Layer 5 of a small transformer language model trained on English Wikipedia (12 layers, counted from 0, width 64). Numbers have three digits each and are written without spaces.
In attention head 1, each number of a token's query or key is one row of weights dot the token's vector x plus its bias. A token spreads its attention over itself and the tokens before it by the softmax of 0.177 times query dot key.
The model reads these tokens: "." "\n" "\n" "On" " October" " 8" "," " 1998" "," " Mor" "gan" " C" "re" "e" "k" " Pro" "duc" "tion" "s" " and" " F" "ran" "chi" "se" " Pi" "ct" "ure" "s" " enter" "ed" " into" " an"

Query weights of the head. A number n stands for (n - 500) times 0.0019.
q0 (bias 0.160): 451683420612538384604440587576511558864692550380578471434596278269676452433519548615513504315394569445463337438659567664585557447453555530410387463536276474536486609639441646652638595602517445
q1 (bias -0.019): 529546284439526373530459553657524569632646399656496406474467509268420392545372563504470558514465485653560520574488613652487436444564543597517372479561447678477560614373544507548496447464406521
q2 (bias -0.173): 545353536468518755389633400394668573364468574765585432315470679512528528663485384488518621580589451591491636430527409268531363458536518521785761464425487468425605492429744254169529230284512304
q3 (bias -0.032): 425547434399468367468556547560482420592445367514529407475496487561324614550561468370528458472496536490538483542369572522582552445546614402652528490506354555561470577478416452506623599504536487
q4 (bias -0.118): 551487556452457524500436435693389549509488650465516623464508523565341613490560538545647403475601421519567588454480520473442557433556619434271603479467445549481499424565663472295330416583476436
q5 (bias -0.257): 559537550380490489389724396495429511400452633836600477452451574687448502439448459421592486524475368565507572466579385276545519521404486465592690441626468362433552303519643388469362467516309292
q6 (bias 0.185): 601576341645483494467500429422429641518555429409522493536573458292425480563549485772446580488463603531512398399326587532477404396516461562444436462450459587623442587459492605519557577601470578
q7 (bias 0.222): 438503438654479466457555595585575652590600385483613546572586414447405531541553670369410598317532515497378541326532708686461524527588502469473395495544454440645493601376383479399478526486641662
q8 (bias -0.094): 540473507484523733576403627396504373271369540504535660554569512532433696480535535661425560484552402568606365543440544449466490546412596591436350309434619568628290516520498427462483421478600473
q9 (bias 0.048): 365498505487563284451173536505629396642442304462519479538611480485502488466403559511612436443441632375302306641457506527486455554530514597351394454559580637688542634499422638577597495683426654
q10 (bias -0.144): 641486394416521542434617574301517566327434456525498540536584636724462615430599503442648478327568508579714723573584543423359432395407585448707682522616544451513624547329750288454535344531622265
q11 (bias 0.025): 536522489533613479557488447635494456500472387293568638521703496209645635449479578561663485424499547515453360337443574582562323409382454352271523557545583609490565340375510710552488527576550571
q12 (bias 0.198): 590533398568512441573457481518464503597524541422524456484465575511481439566472480445423591541514521457466487513490540564510446439568475508494476505500577595609588622399309442655567492413535672
q13 (bias 0.179): 580461428565442519479403595523466412586503364350527450411468500463390691527504373470455613586492519482483427426472643577545476454543557585456421456348519548536505676510423496538549389578686792
q14 (bias -0.069): 537452416530494797524722521573422428388519678442398525545524604712543513427630364722440364528455372485572436590538524350450588503489574587563532521531459516479501515528624313529465447427453394
q15 (bias -0.063): 453574474563558263588470459598446455606530368670498538491537544573507466389520430431630517464470468546575371508597473507548494554558500565586502679596430287565393509515475566514511519654483494
q16 (bias 0.146): 279423665581542472510373576535499691518593469482437547538456359546468353451405540559531523378453642433400451588504563522458503728574446493358354405595577434562417415455382533514429632477544817
q17 (bias 0.164): 488512546641484456489573466543554565530530441269587454443556472319532519333673485453446549546437641437348423435502491558588493418476566402604359469466354489563491613647442527469644341465471523
q18 (bias -0.191): 572677477427423726475361275337409436409439537670351694478485471612417624405623434573651376482497366545611522577468527157552675490645604411525548414350472529390505210550833478519641403537529282
q19 (bias 0.175): 543533406570384366489398592616567655683580397075427508547603445472510334523416619487500461562481532500414558428396547751539517416548632435320448497440491713639519635408420512547461408573491706
q20 (bias 0.021): 502418573468372735487597515416522581441574609337511439451482559536440563449509421562413521513483467540509634475342534421445578523514604531453486522490571528433451649467599349542512412389433634
q21 (bias 0.135): 487464432625502557551494665554516523443308370513379341637311541430490495626453406542332529646435721464337488417590666558587459445632496493473459563405499437654382558649564629434497507372583706
q22 (bias -0.179): 621429481423528675391627383732380432346490657530485446460326556446537707599401517513669564447544310593594642486554419558438408433492467655678623521423556369395465470577535380590587568361477275
q23 (bias 0.092): 503537476471448609565493421589407547557636495375477466438543463527533511562354495512417467497475393518636570515395539478466527524442454515482448481561525444435606601470330394450526446406565650
q24 (bias 0.095): 483455651372623642580471576642529541443514351137456640640535413427643693426572480349516532419472575380500518473464638456569326408461441372526496481479544375531401498418394409591531541445537628
q25 (bias 0.002): 495513405537407593561598458279360428400581518436459543516510506512215611397520578589558553490703434565430546370486435533370565250602550567523460533384581366491389529446558407592581456490537537
q26 (bias -0.079): 571464474487497564471584459393410603471572484467492521536589433521510554516580312477647459530524357363698380514520479423544452428375481554571649367543531547247552415420680566352572526469562434
q27 (bias 0.037): 546606429457390413615424358460533430604610543521446465416426432557562488463536597389604551469398533622504544611406493502426504483487550473512499622401371562451632638446368467495658421485667427
q28 (bias -0.159): 508487483537453508444524507465569526469551416605429494373407602489402495492436488483464489475557448560726544493524497496520545471440565502369666462544452602444499514399554470331296559563546436
q29 (bias -0.150): 528450320427529501397637576606469300390513609969519510520447397807635530456563436360459513417506297552736467494472550311528530536562518541636367396475501381451645431463662291411519429512499326
q30 (bias 0.012): 401526593611481320501421599685494381604517474500571509587597364440582268472470541498560325498515465520522442416365579744505459577439597456500446608562429578488373420501377646527496610547354451
q31 (bias -0.097): 462447558457589590490488297769386448506401493424329454478816526680360551553483453671589514552552511431396454536671439347515425549569549655575541343371514319533549351627659264476437291427622542

Key weights of the head. A number n stands for (n - 500) times 0.0017.
k0 (bias 0.157): 430519565572522470542358568464515569527528470553489415538542406404666539540410511463472559522565472447519443329432306509590486473513489490577534537512535579568369476489546503511461467470515459
k1 (bias -0.018): 398284582724531440501468458606582597481381641468521636537658547771583592477522318555639501446500389523630255434403529646487314254451653513512363692370610401730578575511582690644603439350431459
k2 (bias -0.203): 416541461293522533423451462496386441440548504470460514536452533575426555456509475542481616450561440382540470734464577555454475512532520537503493349531528503478630473486472432599510601446445544
k3 (bias -0.117): 559452584596413403473232610502427338455399600625380517452491608485479641450681541529597425393330482533495447401594451418484448381491481498603400738534486690682477470554454467566561562451472379
k4 (bias -0.181): 534572627528463602607471428541536456460406520475450474467457467469376355480469518548499394472380399456464561490465508465574444391404504549555700510549452535518602471537484523514565522531464518
k5 (bias -0.214): 461639448519515535527479442521571375472481546616540472461467471519306615455501450505484544415346493505474500554584640566511553506500413537537592375493450448531583599546472418622522591530467490
k6 (bias 0.176): 571463499491508486487429529455459524493506463399482503618510548520601495537536475350478585666590467477507450496377388444553434491501569374492426562495604484531447456505463548569478453576494531
k7 (bias 0.185): 531434556519510562491522481444458425505521470383598505535663591511639429551428536476458574521613491493472455559417450481478541560517479511578535621539575543620395455558508500529388419520499536
k8 (bias -0.176): 535431490255454479391562478535497558533668391292559415405471486371492422454605511527634199473370454484559568606465479432603428305514466347421559585679593562536519521461460499448527544449587475
k9 (bias 0.130): 537266500864504285523355636647554382361454425293447643496468356399564368571561564628663243741548632606586548028547522424522458390412407434517378308375513444646376531474388505448527518593387323
k10 (bias -0.152): 517551530355493474431519493506432415415495472645503554540508503542491410485609440573490613429314503523509500613486605556534479462451343461556628486471512545563550481579478466473537582409553499
k11 (bias 0.164): 542565612652524754599626530543509407541533464624500592470434332596518441511503409515479475822637493326495646439361409558651523456442515484437421411442560563547492425551404495476577488576621491
k12 (bias 0.167): 520391538523551478530491565498494603515527482525491445514557616581629455508534480453466593638541527571508483525512518510429522474530554510551351602444497437514448446483519486484450442479528571
k13 (bias 0.138): 499390536459455485553456526495485560529505442444463412602514545515641470555449525528498465670578583472498533471462455436393419334499556421452450674499602545543521431482539442435424448587547536
k14 (bias -0.210): 558601570353568534445472509443467629490548455510440376503500458361458637462584561485530548345348461549504502587544446480517496353428473418457620499480624474360626517475570505340428574517685521
k15 (bias -0.121): 376606339872549200572438549512615416580513391547551540548531530487563770455535469548549600527448510554439483669510199351574487516512387577404458444404389454573469596564535360489532549551529441
k16 (bias 0.186): 508384495562549507526566453451572475521536462420569554494550591376478284611436574515459481446356583617451477445430489460460573565516459495509481391554493457444428466501518560498483359501415460
k17 (bias 0.178): 521428563516432490559449532508501510542508480478438432555463470389607598465487540501471665507722471447445550442447343527500452612544480489540399550631562536571450488477492490511349507517565502
k18 (bias -0.157): 513630468433491563407345451506477444488471479481451465509467317490407628454573613472478564401360548434471587453499496405595392363456470448438522478623318518478577535562531463485606502517536445
k19 (bias 0.139): 620282675595435483499495592479503598465488456447418614512518460471573323524479483459472575677761533535527545457547475610462436436430706460529564574467564462596417445486539503420477407566478526
k20 (bias -0.089): 598344762243418659424764670435426689492415762265494442559539593306502487637456518436247578557256287491470567575468631530394401458475492274412609666523702439470510452425575567425453546493434503
k21 (bias 0.164): 491486528483465446459545424467521580444485510352479483553458658625491478649479520469717613441615553507550530449521535400338513533547632496524466644596492497448573444447508518441424295488408493
k22 (bias -0.186): 484634491395463560505501465505464586518518508676461478406442456725589555471434354524517439415294458513605404560488503498513475473514317465483528546413515521511532540461572495538545622484505538
k23 (bias 0.146): 486398537497572561536478581445525611555466497557500423509605614559574394519388475439344480470355570511499419491492465627472452458466412500348580469443637514396427468414563480442477452529570610
k24 (bias 0.171): 553450693550386613495625501428585515522737667722543540507415503493666344585445434519493464552348454488498569440462473497548438560538153481457472586630527659475416347385434504394531456463480489
k25 (bias -0.165): 532562552300418585509301615462390613472481577420522611561519535484636745425383492488520529609492347553451549699419720394532409509438483273594537575292515512638280436568503451539567450460611465
k26 (bias -0.147): 571690516418582517532509406522580359548550524701486538585330456418458559454497497551326464415403618460456532590466487565450517396534590486368475418517390614478511464532433499548426564484586476
k27 (bias 0.179): 413452542579463423534437646512339560459469485608414483432634548635624545410641523449280608378570556450416490298444369494570360492516492480590391578530420430484316439601579409479639585484516489
k28 (bias -0.189): 519521472406527443490396524541508410523419447493460590469507413423477462479584490495504387411506539491516510651520475572515574429521594463489642470426507485555678473523466476514582439531443537
k29 (bias -0.170): 389593537379540473314503397403511397634591395463634422494574633584436557474520481458497541322292504439441475543530534494471523409486338599429526535543408470451704671497559417537433671449678468
k30 (bias 0.046): 601558484727521519464573591447497473632348303466504708416507422377451586445440475555530528686627213567647453408554247526547460518388911624483468602366555569628484653497505471470596490485652410
k31 (bias -0.166): 502412591559513551513394409456426655399598343498398440552406472492324504436362524636554546382399546584521512513569535423520503412453339472443565336510461485430576464507568495479398528475609640

The vector x that enters this layer's attention at each token. A number n stands for (n - 500) times 0.011.
0 ".": 494597460225495429428424523490475611500446593469539428498483563519430489391581511546335501349285435517505620769525766529512418475583199430503581475457489338573784571518433474541543548515588697
1 "\n": 483541474272467516451459540546470689465442548457496502469416537439418483464599468608416487318155514413495602812536792580515424533541277412466554441381476507536671561529496411494618600458533742
2 "\n": 484506501294469504480447534575480674468447542445487501473416519453436499466585491595413495316141507403524595838564762573503419546529260403447549439392494482526674548535497424505576601466523781
3 "On": 520521548264482469506464500536426592566432584485484516469429484427422475401585501513434518357171512436512553771565701624466424544451255412442613460452498476539688477490456399476669725485571808
4 " October": 503534472281507491428486439543468564486515592340496527484445477495423509378614437491434472299190544463492528756576774645565441507581318419466592503449489459507743498491387435453663669515532769
5 " 8": 489560476267492454420462512485465590468513545354403477486393498454442505444652441564469500282177548460482559717542770615552517553471323377455666508428495458527752526561431440493663681471562691
6 ",": 487508486251468469502424456510505630463476583371449505466491526471386535379658444565449581302150571449572593750604749619493401534546311409476587464401456513512703545482437445485686609477537670
7 " 1998": 494587456274508495495442472500496596490491553328442477555410527462427549382624491520489502267124618400493526727489762635571467510543371387491578462415470437563720560479469427523680645448542687
8 ",": 514503472265472469525418475497508619463467586370458485461497533474377546393641427569448600304150588443563574745574777591494414511545318392469552461399466522521705589489434441484719617480527652
9 " Mor": 536572523293488447477470440440495580515482553510526540482422468396334474488655395551495546320120604433561517749499793550540416615491387436490570407432541411552716483532402363507625584492579716
10 "gan": 444618531273525487477436449469483591516476593443494551405387481453371529436597403538468501286155601455491490671623800605552481578457375310417576449426513469582757530510480463463596570581568723
11 " C": 549601414276478405538497520455504578489451564431515533418431462458386513417657479572534563321123570457462489723511764590517468659512313414437570414393524436476785476539502516478623619438558651
12 "re": 448652520310545431466495486496448571469394515506527637493372471479427449395591385545471522364040519402557511737531735619497519559535333411406544469425501474512718525497526499473696605502574684
13 "e": 394621542308561415472452454523465632450480524513473559448380476464378513424612395562445547355096482425480500721549715621517522575530297379399578456381513530582766563533493499491674591540533639
14 "k": 351556427273509425525463483426474608486512604474470550459423478483353509455568481572507546348090564350499521686549784610542495549504337442389609462422485496588787569563432505482647580520508640
15 " Pro": 572639494283493497491388432485459609467450510497525564507382452447433465425696373562460579365115496438424515666475741575527496578549307385391623437425524471498719533519516502533673661467518709
16 "duc": 427585464278592507480433438490426620519512552495457512535395380435366456454593468482489485353104566426437510765611767618509520526562289414531507478433518515498684470530438492513646676518525735
17 "tion": 383603490303568463492386470440560658467479526447452583478428400510336491418588477503444504305109595429456485673514762641481435499544388417455562474421463515560727585535464503531648639518590737
18 "s": 405507451266502420493428431477504607466479570451455556463461400495339551436624481582396534338125605443440473685540815577517479556577346410442554485392517553535717623528450543535717592478547663
19 " and": 469550478309510441493391465505501660439439588484453477457431484477344499447683423546438599345153625470477561710530760577494464462553269406492564485369476584528713590501459463512679653449488687
20 " F": 546524422379515420508492485475473627523451555469472481451380472454443521403648466535478532287102529460504496693519744561556467594516259455429607420391577519515796497582441422511666645428534681
21 "ran": 476568537284526499419482397527451589497516547476502594515426483436403480401603404519405542318095590419523494686625753595530532564442280409448590444399515502597732491504464458489728586601494624
22 "chi": 433611445291514482450413482473488610536530573503526579528397458436343583368660469531511527296151618307454512626615731588477481600506313337442559469423521431513715533570454498513684621502527654
23 "se": 423617538345516428486395444464499598517469549488462615486415430478388567419639407563427529305103540485459535654497752649527533546534315369360535472388485523533759572534460558453676593494547674
24 " Pi": 505564424356501481461458531475458579545540531522555534452417443399339531389662420552481526312138561428394457681559745538505533607526318387478566384390525458527786446606459468558664599548497719
25 "ct": 398563458326538489546389501467416610479487567485489591464433431526365492377581543509449550274121592434427496655605727615564475579520370446420538442392474480606800451540449552446678668456519673
26 "ure": 414598520370507428507368453447470660484451526487493618492419443492363489365651445528445534305090543397482472666531768647462526537505372418461523478437444559566756565561484516449658620489585682
27 "s": 404514428292503420508412426456472611482471567457462589472475442500351549447653460596413552301107608421448468653541784559533502576552345402447540472392508564549753583512459565520720577488551632
28 " enter": 499579436340521504535374492535385580518437509499479520517416433412412413402594501456386537320079603459413534667540763563510431528505398418516549526423531540535777530594448470552716682511468698
29 "ed": 465561460321574468531377458499496631491518536473415501498442406488386506458575497523377566281134609424459507670527794574443436533515259436473597505400532554588666533497415518509716711468559673
30 " into": 530522467357526466559401424485513651467467593454419516451448434439445445412622474538413591312098542430495529711555726570438431498541257423524572548455476576577734547537426469534716619422492704
31 " an": 569548479345467483523421434546501681444478560481491520448454365443400464477650468464467586346058636508515564742549761540543430512497283397506512496387535437613741534512467503483666568456472605

Token 25 "ct".
To which token does it give the most attention? 25 "ct"

Token 29 "ed".
Which token does it look at most, and with what share of its attention? 28 " enter", with about 20%

Token 28 " enter".
To which token does it give the most attention? 28 " enter"

Token 16 "duc".
To which token does it give the most attention? 8 ","

Token 5 " 8".
To which token does it give the most attention? 3 "On"

Token 12 "re".
Which token does it look at most, and with what share of its attention? 8 ",", with about 10%

Token 21 "ran".
To which token does it give the most attention? 19 " and"

Token 4 " October".
Which two tokens does it look at most, in order? 3 "On", 2 "\n"

Token 31 " an".
Which two tokens does it look at most, in order? 30 " into", 31 " an"

Token 14 "k".
Which two tokens does it look at most, in order? 8 ",", 2 "\n"

Token 30 " into".
To which token does it give the most attention? 30 " into"

Token 18 "s".
Which two tokens does it look at most, in order? 2 "\n", 8 ","

Token 13 "e".
To which token does it give the most attention? 8 ","